Layer 7 of a small transformer language model trained on English Wikipedia (16 layers, counted from 0, width 128).
A neuron's activation on a vector x is SiLU(gate . x) times (in . x), where the dot is the dot product.

Input weights of the MLP neurons that the questions are about. A number n stands for n times 0.0034.
n11 gate: -4 15 -34 14 7 -26 6 10 36 24 10 -8 38 5 -56 -15 -12 -24 -51 11 -1 37 -27 -22 -22 -27 26 -15 -37 23 38 -32 13 21 -48 -8 19 -35 -18 17 31 20 -1 -50 6 0 -29 -20 -41 0 -20 25 32 7 35 -16 35 -46 13 13 36 -19 64 -78 17 -17 -53 0 49 -13 -9 7 15 19 28 -9 -58 5 47 1 -41 17 33 -18 28 20 16 -6 -9 40 -41 -28 12 24 -3 21 15 -28 -14 63 -25 -47 -33 33 -48 30 20 6 -26 -6 -1 18 -1 30 35 38 63 -8 10 -12 3 26 -23 52 -16 91 30 -4
n21 gate: -30 34 -3 -1 -10 -26 36 15 18 7 3 -32 69 -20 57 -29 26 32 -34 -64 1 -24 -26 -6 -5 5 31 19 8 7 -48 -26 20 -30 -27 -5 -33 13 -31 -29 -18 41 9 11 32 -28 17 4 2 -22 26 48 -18 -4 43 40 -25 -34 0 23 3 2 41 23 7 10 -10 4 -18 2 56 13 -10 21 -33 47 -16 -94 18 -6 18 -10 11 2 -28 24 -30 -11 -2 -12 58 11 10 10 -20 -21 22 21 -4 -1 -17 31 14 44 -28 9 54 43 60 -3 -5 -10 -9 1 -18 31 -42 -25 -1 15 -58 28 -13 2 37 -13 46 -8
n68 gate: 1 -16 -55 -35 -4 26 -21 3 0 -15 17 -16 9 20 -30 -18 -45 2 28 -20 46 29 -60 30 3 -14 -1 -25 24 -15 29 52 33 27 -3 -16 15 7 -17 -49 -14 -49 28 66 -6 -33 5 42 -49 -64 39 -25 15 -17 -1 26 1 -29 59 -17 -11 3 -11 -27 32 -19 12 22 -28 -33 5 -13 8 -51 -2 17 26 36 -11 -7 -3 75 -3 -14 -4 0 15 -21 5 9 19 4 30 40 44 55 2 21 6 -12 -20 -6 52 -14 0 1 3 26 -23 -5 0 10 -31 -21 58 -5 16 -15 8 -61 0 15 -70 -8 33 18 -26 15
n75 gate: 2 23 -20 6 -2 -11 15 -8 14 -30 25 -41 -24 37 -14 -2 -23 16 4 -9 -50 -27 36 -26 7 20 -14 -36 -21 46 -16 10 33 39 -48 -3 44 6 -32 17 -36 2 -38 -17 3 -23 27 -12 16 4 -22 8 25 -6 -12 -16 -4 -4 -30 -24 2 -2 -2 -22 22 -20 -14 -26 37 52 5 25 2 -39 -7 -25 -21 -18 -4 16 -7 11 61 -8 -3 -27 -3 -46 -25 -78 29 34 6 -20 -1 -7 12 -37 -28 8 0 2 6 44 2 -38 -25 -21 -23 -11 -46 7 -19 24 -3 19 26 20 8 -8 51 -37 41 10 9 -21 -23 4
n113 gate: -6 35 42 -25 -45 -11 -29 9 -21 47 23 31 12 9 12 25 24 27 -51 8 64 -19 26 -25 -1 -24 26 -21 -4 -13 4 -15 46 2 -35 -1 18 -7 -57 48 17 9 -7 -24 6 9 22 8 -44 21 -44 8 -32 -62 58 62 6 26 0 15 23 14 51 -32 -7 -45 -36 4 15 3 12 78 30 4 -4 35 -6 -41 16 0 23 34 22 1 -8 -12 -7 4 12 -10 50 -2 -40 24 -4 2 34 4 -10 6 43 -44 -16 41 -15 43 12 45 10 14 14 -4 -15 30 35 10 30 4 -31 -1 -30 -1 -39 39 40 7 -16 83
n148 gate: 13 2 -18 12 -9 25 -3 18 -15 -5 21 -29 -39 -4 54 -13 14 -7 -7 7 3 -1 35 4 18 -5 1 -22 18 1 -36 -12 -20 18 15 -1 -7 -12 1 14 15 8 -57 -5 -17 40 29 12 30 -26 0 -14 26 -18 -18 7 9 4 -17 24 46 -23 -52 -42 26 -37 19 -41 -11 3 77 -17 -38 -22 -11 -3 -10 -4 -6 54 -12 30 -7 -12 -16 16 -13 -46 25 9 51 35 56 -45 -12 27 12 33 -17 15 -14 -33 -21 11 2 14 15 15 41 -28 36 9 9 13 21 16 -16 48 -13 22 0 34 -20 44 32 -12 17 17
n175 gate: 15 22 -16 5 3 -2 -37 -7 -24 23 -15 0 -1 39 -33 -2 18 33 -21 -3 -1 -37 -29 -41 -20 -17 20 8 16 -29 -19 8 24 28 17 -40 34 -23 2 -12 -7 -35 33 31 -40 11 -1 14 -22 -12 52 -22 -10 28 15 52 29 40 -6 37 67 13 29 2 -40 38 4 -29 -27 -2 23 -69 21 37 -8 26 35 -46 -4 -23 33 18 37 48 41 -32 -26 -41 -30 -38 -22 -51 -11 -29 -40 12 30 6 36 -22 40 6 -35 7 -22 -26 -26 33 -40 -8 27 -38 38 0 0 -17 23 10 7 36 -7 24 31 -17 3 9 -16 -50
n241 gate: -1 45 -2 8 -25 24 0 13 6 12 46 -53 40 11 -25 -48 1 -19 -43 29 -1 -8 -14 -10 -12 -21 -12 3 -53 -6 37 -24 -7 -10 -9 -17 40 8 -24 31 12 -23 67 21 2 -38 5 69 -2 -33 -15 -13 8 -13 10 -27 -11 -37 18 -15 -12 29 -42 16 25 -53 -13 17 47 -90 -3 -17 4 0 26 15 43 4 22 7 -20 21 -7 -16 41 21 -20 -62 -6 11 -10 -25 50 -18 -23 58 -1 52 -65 -2 8 -20 32 25 -7 31 32 -13 0 -31 -20 21 -26 -19 24 -48 25 17 -39 -3 14 -1 -2 2 -40 25 -20 14
n254 gate: -8 22 -19 -19 -18 12 9 -25 -12 -23 -63 -2 -9 6 3 -42 -6 -6 -10 -18 -45 10 -15 -6 32 -14 -4 22 -32 15 8 22 31 -20 -25 24 2 -24 32 43 -4 -12 -2 11 -8 19 -3 0 -26 13 -33 25 48 30 0 2 7 -23 -21 -5 -25 -6 -18 11 16 -38 -18 40 1 0 0 23 12 -49 22 -37 25 18 -5 7 27 -1 -4 13 12 -46 22 -8 21 47 33 2 33 42 -31 -3 -11 26 -30 23 37 23 14 -33 5 7 15 13 55 2 -30 -21 54 -14 -20 -2 -41 6 3 31 -16 1 17 47 10 -11 4 -31
n293 gate: 12 -9 60 9 5 -27 -23 -32 19 -20 -22 39 -25 17 -26 3 10 45 -17 32 54 15 5 4 1 -30 -12 -13 65 15 1 48 26 3 18 28 31 -40 11 11 15 5 9 27 15 -9 30 28 -19 -8 -25 0 0 27 19 30 18 -39 34 -14 6 -5 7 -15 -14 31 -45 -5 -1 -19 12 -38 -35 3 -29 25 49 -21 1 -15 28 47 3 -38 -43 -23 -44 15 -1 -4 59 -8 36 10 -15 -25 3 -2 32 -12 22 11 23 -7 -10 17 -13 10 -4 29 -2 6 -17 32 18 -10 22 10 3 22 -25 -10 -29 1 8 -42 13 -12
n11 in: 56 29 -6 -21 42 -15 -3 37 61 -65 20 23 33 0 -32 0 -19 46 -12 -11 -6 -29 -9 24 21 -22 44 -10 2 6 10 -18 -3 29 -25 -20 -17 -5 -14 23 -8 -9 13 -13 37 23 14 42 -38 15 23 -38 0 -2 38 25 36 -48 32 -27 -4 -9 -38 7 23 -25 -33 -25 34 -34 -2 29 -4 -2 -26 37 0 4 8 12 21 -46 20 -25 10 1 34 14 -47 -28 9 4 -14 -6 7 21 -5 19 -25 4 -19 3 26 -42 6 -24 -18 -4 -42 40 -28 10 -17 3 -15 2 -11 -33 33 -13 10 40 2 16 4 -18 -46 -51
n21 in: -1 -25 4 51 -1 -41 -19 -21 0 -45 -36 20 1 38 -23 -45 -7 38 15 -7 -13 56 -19 37 22 -17 -36 -22 6 25 36 25 -53 35 -21 5 -32 40 -22 14 -4 33 -29 5 -6 -12 11 6 40 -6 16 -69 -17 -40 -5 -34 -11 -6 20 -6 -45 4 2 -11 18 -31 -20 27 -13 34 -8 12 31 4 -4 30 -29 4 -21 7 0 4 5 17 2 20 4 2 9 6 18 -26 4 16 -11 15 20 -11 -5 -20 64 42 -1 14 -38 24 19 -26 -31 23 -4 22 -8 9 34 -6 -17 -8 5 13 8 18 1 -13 -10 8 14 17
n68 in: -42 33 -25 -13 -65 -23 24 17 31 -12 -10 -54 18 4 -17 4 -25 -16 22 4 19 28 -12 28 21 -3 43 -47 -5 22 -4 8 8 20 40 -4 9 -9 -20 7 22 -43 0 -9 21 -54 -29 1 18 -27 33 58 -8 4 10 27 6 48 -15 28 -24 21 -37 -22 52 -17 1 49 17 -29 37 36 -9 -9 18 -4 -6 26 6 32 2 2 4 16 -5 -11 52 -13 12 1 -13 22 -14 -5 23 16 14 29 -36 3 -19 -13 49 -13 -22 -14 5 16 -38 11 -15 -51 -11 32 29 17 -1 2 -31 -53 2 12 -12 16 -17 10 -29 -4
n75 in: 4 40 17 -5 30 33 -3 -20 45 9 26 -50 21 -18 2 -8 -3 46 -38 61 -29 -27 2 3 -13 11 13 1 -29 13 3 -1 2 32 -22 -3 15 -16 -9 3 -10 26 -38 23 22 12 14 -26 -6 -25 10 -10 -18 -39 43 -16 -20 -42 -21 24 27 -20 -1 3 3 0 -26 -23 -7 40 21 -44 -33 -19 10 -5 21 -4 42 16 1 8 -8 -5 1 -32 19 -8 5 -16 22 26 9 -13 19 6 -15 -14 30 1 3 -13 17 3 -31 -3 12 16 26 -27 29 -29 6 25 40 -1 18 -13 15 -34 23 5 28 -8 -5 4 13 6
n113 in: 22 -34 52 18 18 -21 -5 -28 -15 -27 43 -43 11 -62 14 5 -4 -27 -11 3 -42 46 -21 -1 -14 11 16 -13 -4 -21 37 -56 5 -7 -6 -10 3 8 -5 -5 -8 45 -3 27 15 32 17 34 1 40 15 -10 -1 6 -3 2 5 16 14 13 25 6 2 -28 11 0 -13 -24 10 -6 -22 -22 3 -22 -16 14 -51 7 8 -2 -26 -10 28 41 -1 30 45 26 -3 23 1 -2 7 4 -1 -23 37 -26 3 18 -20 34 1 -5 -13 6 72 26 14 6 -46 38 -8 40 9 -35 19 53 -13 -24 50 24 1 -5 -28 2 -21 -1
n148 in: 60 6 -10 -47 53 38 -16 17 -8 55 33 42 28 37 1 -10 27 -56 -33 0 7 41 -24 19 -12 -8 14 -4 15 -37 28 39 -24 10 -14 19 -1 -17 -18 -2 3 -5 -4 -15 14 14 24 -10 7 33 15 -9 48 6 11 -10 -20 15 -31 16 3 -59 3 -13 -4 -18 24 14 13 -26 14 -32 -29 11 -5 8 17 -2 -26 9 -23 -29 -10 -24 3 -18 4 14 -26 -8 24 5 -3 19 -22 6 32 0 15 -22 -28 -21 -21 -19 11 5 -6 28 -23 6 -31 12 -32 -11 -19 13 -25 37 -37 30 22 -12 -21 31 -1 -7 -4 28
n175 in: 36 12 -2 40 13 -15 36 15 -38 -1 -9 -36 28 -59 3 -13 28 -44 14 -9 -15 24 -2 -18 18 -29 32 45 -48 7 4 4 -1 17 -17 30 -45 -23 1 3 -16 -3 -1 -9 54 -18 21 9 -19 28 -48 -35 8 32 7 -42 -8 11 -13 -16 -10 -19 23 -23 -19 10 7 23 28 -16 35 -1 -16 34 15 -24 4 -8 13 19 -28 -10 7 -7 4 17 67 -14 -4 -34 -18 19 -22 9 -8 22 -9 1 -12 31 -38 10 7 20 0 -19 -18 31 -15 27 -59 36 -4 31 -32 52 31 30 7 11 -1 7 3 -20 -5 9 35 0
n241 in: -24 20 -9 -24 11 -26 -60 6 3 -15 40 10 -13 21 18 4 -4 -37 1 -5 22 62 -18 31 22 -50 55 -22 -31 -38 -13 -31 9 -43 9 19 2 -25 22 0 -41 34 -10 -29 -7 17 -38 17 -26 42 8 -5 41 9 41 49 -14 -2 15 24 43 -10 -5 37 19 1 17 -4 2 14 -21 7 -2 27 52 36 21 -15 -10 0 -6 -5 44 -9 4 12 -7 10 -6 -56 10 -21 11 -5 -28 17 -23 -16 -1 2 -5 25 35 -48 -3 25 -4 33 -33 5 -28 6 18 28 -26 5 -12 25 49 -9 -21 61 21 -3 10 36 -21 -30
n254 in: 41 4 -17 -31 -22 -22 14 -1 15 -40 -2 20 -42 18 -16 5 13 -48 31 -36 -13 27 -14 -40 -9 -18 5 -23 -6 -26 -11 9 -3 -19 -44 7 1 4 2 -12 9 -2 26 -12 -23 -26 -16 10 17 -23 17 0 -17 -27 -59 40 5 -12 9 7 -37 5 -11 -11 18 10 9 41 -24 21 5 15 -2 -31 7 -9 -35 18 13 8 -24 -17 -4 -20 -19 -29 5 -22 10 -22 -3 24 -1 -7 1 -30 -31 26 5 19 8 30 32 38 32 -21 13 -12 -2 13 6 51 -16 15 -28 28 3 3 17 -40 38 25 3 6 -25 24 32 -18
n293 in: -47 -13 -3 57 -2 2 22 -21 12 1 15 54 12 -22 -31 -56 -16 2 6 -23 11 26 -4 12 -16 -9 -41 -59 3 -30 14 -10 16 1 9 31 -2 -20 12 20 26 6 2 -16 23 28 2 30 -13 8 -57 -54 -2 6 -1 33 51 -23 -24 24 13 -32 14 -6 -5 -23 14 15 5 -52 5 -32 -14 23 -48 9 36 -43 1 -29 2 6 -5 5 -11 -6 -9 -2 -28 -3 -10 -24 14 11 -31 -24 28 1 -15 -36 27 16 10 52 24 32 -6 31 41 17 22 20 -25 4 24 -14 -24 -7 40 14 1 -26 -10 -13 6 -4 8 27

Each question shows a token from some text and the vector x that enters the MLP there. A number n stands for n times 0.047.

"j": 6 0 29 -7 -15 2 11 13 -1 3 -7 -4 -19 11 13 23 29 -5 -2 -13 -25 0 1 -30 3 11 29 -14 18 1 8 17 -10 -10 6 -16 21 -6 50 -15 11 41 -12 -20 -27 12 24 23 10 8 13 10 -19 42 -14 -24 -15 4 7 -25 0 -8 10 15 21 23 9 2 -11 -1 -27 -6 -17 1 -1 1 -1 11 -46 15 1 -33 12 34 19 34 -8 24 14 -4 1 6 29 -19 -18 9 -7 -1 -16 -5 8 24 8 10 -17 13 21 -1 15 37 0 -22 -3 -20 -47 10 0 -30 -25 0 -6 -6 -5 2 -5 -39 10 -23
Which two neurons fire most, strongest first? n75, n68

"o": 7 -21 -58 16 -3 -20 3 5 18 -33 30 9 15 17 9 25 -20 21 48 23 8 11 20 28 -1 35 4 10 -4 27 -26 31 -8 22 13 -6 16 21 -58 2 7 1 6 17 46 -8 -17 -31 -3 -23 27 25 -34 -13 6 -10 5 6 31 -9 -22 15 10 -20 -22 0 0 37 -4 -11 9 20 -18 5 -23 -23 13 61 18 -7 -4 -23 -9 22 20 35 1 21 0 10 -4 4 -11 14 -5 -17 -9 -45 12 6 5 -3 3 -32 27 4 -14 -12 15 12 -9 -7 -38 -18 -12 11 -25 -18 -15 17 -15 4 25 40 -19 17 -7 11
The neuron with the highest activation: n68

" f": -11 18 -35 -15 -9 -14 6 2 -17 -13 26 -25 -1 -24 2 -6 0 -13 2 8 30 -11 32 27 27 -18 13 -6 -9 24 11 12 6 -5 35 -24 -22 -15 52 42 23 33 -24 18 -1 -29 -16 18 10 5 6 -7 -10 -8 -1 -9 -8 -19 1 17 6 7 -35 24 -8 24 16 -5 1 -3 8 -3 -6 -8 2 -3 3 29 -29 9 -11 -4 -10 43 -13 16 -32 16 -23 2 -17 21 -19 -15 -6 -21 -61 -21 -2 14 -7 11 -15 -29 -18 -15 13 27 37 15 -13 14 5 27 -27 9 -2 3 -22 6 34 10 -1 -23 -25 -1 -5 -7
Which two neurons fire most, strongest first? n293, n21

"-": -26 11 7 18 7 13 25 27 -1 -1 19 -5 7 -5 -2 18 -16 -16 -27 4 -15 24 -7 0 -7 5 -6 3 -10 3 -10 37 -12 -1 0 -47 24 -22 15 8 10 25 10 19 8 5 16 15 11 -1 -21 -12 2 -11 -9 2 9 -24 -25 -16 -3 -6 9 5 52 3 29 31 -24 19 4 13 -9 -15 12 14 -27 10 19 21 10 -6 2 -8 -13 16 -2 13 34 -17 -16 -26 -7 -11 9 12 -6 17 4 -11 -7 27 -26 2 15 22 2 -10 3 63 1 -8 -16 -11 -35 -12 -8 2 -39 5 24 9 5 -27 17 -8 24 -15
The neuron with the highest activation: n21

" home": 2 21 3 -40 -4 2 13 9 -3 -12 -12 -20 17 -39 -29 24 25 -13 10 3 40 12 -31 -10 0 6 -26 9 -8 24 -7 29 -22 -44 1 -22 -15 26 34 -4 -7 -31 -3 -2 26 -10 11 -34 55 11 -20 13 18 -31 -17 -17 13 -27 6 -12 -1 38 24 8 -23 -31 10 16 -19 -15 -22 -15 -16 -36 15 -12 22 0 22 13 45 17 4 3 -2 3 -22 4 -8 9 -16 30 -11 4 5 9 -27 -40 -14 -19 -24 -2 -22 -15 -33 -18 8 -5 -18 2 -2 -3 -23 4 -19 -10 -20 25 30 -13 -2 2 -14 -14 17 -33 -5 -29
The neuron with the highest activation: n113

"ally": -9 2 44 45 21 -25 13 -22 4 -7 4 10 30 -14 -8 -3 0 22 -8 -9 -22 -2 0 -21 6 26 18 1 -7 15 7 -23 -20 -24 2 32 25 0 20 15 -8 -26 9 10 -12 -18 -4 25 -2 -18 20 -1 -39 -9 -4 -6 48 12 8 -6 0 23 23 -2 31 30 24 4 -8 -8 1 -6 -19 16 13 -12 8 17 10 -15 -7 -9 11 -14 22 15 16 -18 20 -68 -15 -6 -71 5 15 34 -25 -7 -50 -23 -6 12 -17 -3 -4 4 -6 9 -7 -2 -21 36 28 3 -30 18 -12 17 23 -9 23 20 3 -20 -28 6 47 -4
The three highest activations, in order: n175, n148, n241

"th": 7 28 -1 -13 -2 6 -17 3 16 -26 -25 -39 -11 -1 5 3 25 0 45 16 18 27 25 0 16 -9 8 -1 20 -16 -49 -4 12 6 32 10 29 -15 -23 15 12 32 15 11 0 -9 23 21 30 -7 -9 -1 6 9 59 -26 -3 11 -28 -12 2 -15 -25 17 8 8 -5 2 3 39 17 1 6 21 -7 23 20 -6 -5 -40 -8 -44 -16 -25 27 48 -23 17 -8 43 24 -22 -36 9 -9 -31 4 -46 -18 -22 16 -4 23 -8 52 -8 -6 21 20 12 10 28 41 5 -9 -33 -15 -19 0 -36 -21 -6 -12 -2 11 9 1 24
The neuron with the highest activation: n293

".": -7 0 -15 -22 1 2 -3 -16 -6 9 2 16 5 43 13 -5 20 -25 6 10 7 20 8 16 17 -1 -5 -18 -2 22 -7 8 -7 21 15 41 -19 10 40 -4 -25 -5 -20 -1 20 11 6 -9 -4 -26 19 0 -50 35 -2 2 -16 2 4 -2 -3 7 -37 -19 64 -25 37 1 6 12 0 -19 18 -2 7 -11 43 -16 22 -27 2 -6 -12 19 -15 2 3 9 25 5 16 0 32 2 -4 0 -47 -24 28 -13 6 -19 -2 -23 16 -13 24 -2 9 56 4 -21 1 -26 14 -10 6 10 -20 -4 22 -17 3 -24 18 -1 8 -6
The neuron with the highest activation: n68

" April": -4 9 12 -35 -2 -26 1 -17 -23 0 -4 -16 -27 4 21 -11 1 -26 -9 -3 -17 -18 25 -1 -31 6 2 -13 -14 19 -18 12 4 -25 4 -1 -27 -2 -3 -9 -21 31 7 -9 -19 -15 -4 2 -7 20 -28 -20 5 10 -1 -8 19 34 -23 -23 -34 21 17 2 9 -21 -20 -10 -63 -5 22 15 -3 -16 24 2 -3 2 10 -17 -9 -23 -8 -11 -17 7 1 18 9 -19 -11 32 -18 31 -18 24 -24 -28 3 -9 -17 16 11 11 -9 -20 12 -13 1 12 -9 -12 5 -13 -53 -12 -3 -5 2 -12 21 -7 12 29 17 -10 17 9
The most active neuron and its activation: n254, at about 1

"ct": 0 -26 27 -8 4 -3 -19 -14 -24 -4 6 -49 1 21 -35 6 -12 -22 -29 0 -6 -26 8 31 -6 -31 -27 -2 -5 -1 -8 11 9 19 24 16 -1 29 44 -36 8 12 -9 19 -31 -6 -8 19 28 23 24 21 -2 16 -8 -11 -29 -20 3 -31 -25 -32 -18 -17 1 7 -3 -6 0 -11 24 -13 23 6 -11 49 -24 34 -8 -39 -11 -54 5 14 -2 5 -2 -35 -16 5 -14 51 -67 7 12 12 -6 -4 1 -20 -29 17 11 -18 18 7 -11 -13 -43 21 14 6 -2 5 -11 -25 6 -7 2 10 48 24 0 2 2 -4 23 5
The most active neuron and its activation: n293, at about 0.38

"rt": 20 -27 21 -36 11 16 -1 -4 50 -10 -11 -15 -15 -8 9 29 23 11 -40 -9 7 3 -17 19 28 2 9 21 -36 4 32 -13 48 11 43 6 -7 -28 -1 17 -2 3 -10 -2 41 -5 -10 -20 -7 14 11 11 13 11 -10 -71 -30 5 29 -49 41 -9 0 -11 -43 -8 -10 17 30 -3 -22 -13 -39 -24 -18 -9 -48 43 12 9 15 -7 -6 -16 4 2 -3 11 52 -11 -22 13 17 2 11 -26 4 12 -6 -23 -4 3 12 -17 12 -8 -1 8 5 13 2 7 -10 -6 -14 -28 7 35 -29 5 -6 23 -20 9 16 0 23 5
The most active neuron and its activation: n21, at about 0.33

" professional": 26 -6 2 -18 -1 1 13 1 6 -13 37 22 22 -33 -27 18 27 20 1 19 23 -9 19 -3 10 17 8 -8 -10 8 -16 7 -4 -20 -1 -6 15 5 26 4 -26 0 -20 -10 7 -16 -11 18 30 9 4 -7 -33 -3 12 -10 -8 14 -11 19 26 -17 -27 -27 -41 15 -19 22 -41 -10 -5 -21 -9 19 15 6 49 1 53 26 0 -46 -27 13 -22 -5 -1 21 -5 -1 -13 25 -26 22 22 9 3 -10 26 6 -7 -10 9 -18 -16 -6 0 1 -32 26 14 10 -7 19 -18 -12 -2 28 23 24 22 1 -14 24 -10 -25 13 22
The most active neuron and its activation: n21, at about 0.24

" 19": 4 -28 -12 -45 -3 -24 -9 14 -35 -12 -13 -16 -8 1 -12 -12 -7 4 21 -2 -4 -7 -11 7 -30 21 -9 -29 -12 15 17 18 7 -8 2 -32 5 2 -10 23 -19 -17 8 -2 -10 -33 -7 1 -7 8 -21 -19 -3 -7 4 -7 10 16 4 3 -27 3 11 -21 9 -13 -31 23 -21 -22 -9 6 -11 6 20 -6 6 -6 41 4 2 -12 -7 10 -20 -5 -14 -1 10 -21 -2 -17 -4 -4 38 5 -24 -20 35 1 -32 29 16 -5 -19 -22 -2 -4 -7 17 4 4 1 -11 -47 -7 -24 9 -16 -5 38 -5 8 13 -5 -5 17 -3
The most active neuron and its activation: n68, at about 0.51

"k": 5 -28 -3 -13 -24 7 23 1 13 -9 29 29 13 -8 21 45 6 22 30 -24 38 -19 1 29 -12 -14 6 -16 4 17 21 9 -27 -12 -16 4 26 -6 5 5 10 -1 7 1 0 9 -16 -12 3 1 3 -2 15 1 -35 42 -20 2 -14 -19 -38 -22 13 2 13 -6 34 -23 -47 -2 -46 -10 -4 44 15 -14 -33 44 -11 -18 11 -15 -26 13 9 -29 -18 22 15 13 -6 53 -6 -6 -1 -24 10 -10 45 15 20 29 -21 3 20 20 -9 12 6 25 16 -4 -27 20 -15 -28 1 -16 0 1 -3 17 11 2 4 22 -8 31
The neuron with the highest activation: n175

",": 10 -14 2 -34 -9 7 9 -31 -3 3 13 -24 4 0 -4 2 -8 -22 7 6 -10 5 11 23 2 -13 -1 2 -7 36 -7 -10 25 -4 5 1 -12 1 -7 10 -50 34 11 -1 -14 -11 -9 -3 14 18 -10 4 21 -6 -1 8 15 13 -6 -17 -25 -3 18 -12 60 -12 3 -11 -20 10 36 1 2 7 27 7 27 6 24 -23 -16 3 -7 -37 -4 2 -3 13 13 -5 -16 16 -4 27 -13 7 -14 -33 -11 -7 -18 2 -9 12 10 4 21 -12 3 14 2 -27 -2 -3 -49 -6 -32 11 -10 2 17 7 13 -11 19 -8 24 7
The three highest activations, in order: n254, n293, n11

"\n": 16 -10 -15 -6 -16 5 9 -22 0 7 -19 -28 0 30 -24 -2 -20 -12 -5 -14 -5 2 -5 5 30 -15 13 -1 2 7 -1 7 0 -13 -3 24 -16 -10 9 -37 24 -34 -4 -26 -1 18 3 29 -32 12 0 13 -6 7 -5 -21 -1 -11 8 9 -11 0 -6 4 28 0 19 34 13 25 -16 -6 -11 -15 31 -4 26 -14 37 2 3 2 -3 -13 -3 22 -1 13 1 -24 18 17 41 -2 -31 -1 -18 24 -11 -43 4 3 7 -16 -8 19 4 20 -18 60 -16 -5 7 10 -29 0 -17 -11 27 2 3 13 11 -26 -34 -11 6 1
The three highest activations, in order: n254, n241, n68

"s": 5 6 -15 11 12 -36 -36 -14 -40 17 -9 1 18 3 41 48 -28 10 -7 -20 -11 41 -12 -3 5 -2 3 24 2 -2 24 1 -34 -17 24 14 -16 -5 17 11 -9 -21 9 31 26 -29 21 3 -2 52 -14 -22 -8 2 -6 -49 -3 1 24 17 -25 14 15 9 9 -14 19 19 24 -14 15 -24 -33 24 24 -11 -15 1 -4 -7 6 -12 2 -25 -29 -10 -14 -2 1 23 -3 -5 -13 14 2 35 37 -10 -32 15 -8 9 28 -8 12 10 2 -18 -15 11 -5 13 -7 21 -26 -33 6 9 10 9 28 8 3 -10 -31 -11 10 10
The neuron with the highest activation: n241

" st": -9 2 -18 -17 1 -22 -18 -8 14 -4 17 21 -13 2 -16 -9 2 -8 -9 -3 22 -9 5 -3 12 -22 -4 14 -18 12 -2 31 37 12 -16 -24 -13 -8 34 39 27 27 -2 12 -3 -12 -21 29 12 4 -14 27 -23 26 4 11 5 -34 12 -35 -1 15 -2 30 -14 -5 -14 21 7 -15 -4 5 10 -5 -5 -14 2 13 -8 -22 -3 -17 6 26 -18 6 -18 14 -8 -3 -15 36 -10 -45 14 10 -37 2 2 -29 -7 0 0 0 -4 8 -26 -10 -5 65 -1 25 -3 -7 -25 2 -24 1 -2 -42 5 6 -26 -16 30 -31 6 3
The neuron with the highest activation: n293

"im": -3 7 13 -8 -15 16 20 9 5 14 -3 19 -16 -28 5 3 -19 -19 22 -6 -8 7 10 -24 -11 -17 27 2 68 11 27 -2 -22 -32 16 -27 8 22 -8 31 11 -5 -11 3 -14 26 43 21 2 -67 -9 5 -8 38 -28 52 -15 -6 -26 -12 -22 -17 -3 -17 7 32 28 -30 3 -4 46 35 -22 -17 -6 0 5 28 6 -33 -17 -41 -12 -5 -36 15 -1 -18 13 6 -12 16 -48 3 -7 -35 3 -13 -4 -10 -11 -13 -1 -14 6 13 18 0 1 15 -31 -8 -3 -16 -8 11 26 17 -12 10 -6 -22 8 8 30 -31 -25 -11
The three highest activations, in order: n241, n148, n75

" She": -5 -18 20 -33 66 -23 19 -31 -51 50 -13 -11 10 -44 7 -29 8 6 18 0 64 -6 8 -16 -16 6 -14 -29 -16 20 22 -4 -20 15 8 -20 -13 -10 19 16 4 12 -18 -6 1 -1 2 -13 10 -6 18 24 -34 -16 17 -41 21 8 -1 -36 -28 24 -17 5 9 -6 -4 25 17 -21 10 20 -11 13 -8 -11 8 -7 -14 -4 -21 -42 39 3 18 -19 -28 -14 2 -4 -25 -17 14 16 -25 -5 2 -4 -23 0 22 43 -3 -17 -14 26 -3 5 -11 3 -12 1 7 1 -24 -16 -27 -10 3 -3 -10 41 9 8 -18 -15 -3 26
The neuron with the highest activation: n75

" is": -24 2 -23 19 -21 -9 1 3 -53 3 3 23 47 4 6 -12 -31 -4 -10 7 -10 4 0 7 21 25 -19 3 -12 -5 25 -14 -8 -10 13 15 17 14 4 -13 10 -25 14 -9 46 -8 -11 4 36 3 2 3 -15 -4 -33 -4 21 -1 6 2 -6 18 -28 5 50 -6 1 1 -21 -37 12 -39 15 -4 -3 9 16 -11 34 -55 -19 -19 -7 -22 14 10 15 24 -13 1 -2 7 -74 -23 -2 2 31 0 -43 14 -13 25 -13 10 -6 -4 10 -26 20 25 1 6 8 -14 -33 22 6 -2 0 -28 23 11 5 -7 -16 -17 -9 -6
The neuron with the highest activation: n75

"er": 6 -18 16 0 -28 10 -7 7 -28 4 24 8 -4 23 -10 18 -12 3 20 0 4 3 -52 -18 11 -15 -6 9 15 -19 25 -2 -10 2 -66 23 -10 -19 -3 49 -20 -24 9 -11 45 -24 11 -8 24 21 4 12 7 -16 33 5 -11 20 -4 -24 10 2 -14 -16 2 32 61 5 -3 2 13 13 -9 45 38 10 -7 -19 -9 15 4 -76 -25 7 0 -24 6 1 8 -22 2 -2 -13 -12 -4 0 7 -6 -26 -1 0 10 22 -6 2 -1 -28 10 -22 20 12 -30 4 -6 -20 -14 5 21 -10 -2 -19 -5 13 0 17 20 -3 -17
Which two neurons fire most, strongest first? n175, n293

"le": -9 7 47 -23 6 -4 -27 -19 -27 2 -21 -13 12 -2 25 10 2 13 45 -12 -6 -10 -29 -22 1 -18 -2 -9 -32 -13 -23 29 7 8 1 11 3 19 19 17 -17 4 9 -21 28 -8 25 -33 -11 11 1 8 -15 10 4 -18 -3 -10 -28 -12 -5 -6 16 11 -13 15 -5 26 -3 -27 -6 -3 -25 -17 -16 -18 35 -26 -23 -11 -32 -39 18 32 -18 31 9 -31 -2 -44 51 18 -18 20 21 17 -30 -12 -8 3 -18 10 -42 11 43 1 -28 14 -7 -4 34 1 27 -2 -12 -22 -36 63 20 16 5 21 13 -1 23 -28 6 -1
Which two neurons fire most, strongest first? n175, n68

"U": -2 5 4 8 19 12 -9 22 -56 15 17 9 -13 -11 -21 8 13 -20 3 -33 -18 4 21 -2 -18 11 5 40 8 9 -11 10 31 -6 -31 3 -22 6 0 -16 6 8 -6 13 -8 -9 6 14 -16 -1 9 -17 -13 22 -8 -8 5 3 35 -15 19 -7 -1 -2 38 34 5 -17 -5 3 -14 -29 -39 -6 -1 7 17 24 23 18 -23 -24 22 19 15 20 -32 4 -4 1 10 -28 -5 -21 -24 9 14 -4 8 13 3 19 -7 -15 25 7 -18 20 -31 16 2 20 -20 31 -51 -8 -7 -6 -12 7 42 -16 17 0 -7 -35 20 -16
The three highest activations, in order: n175, n68, n21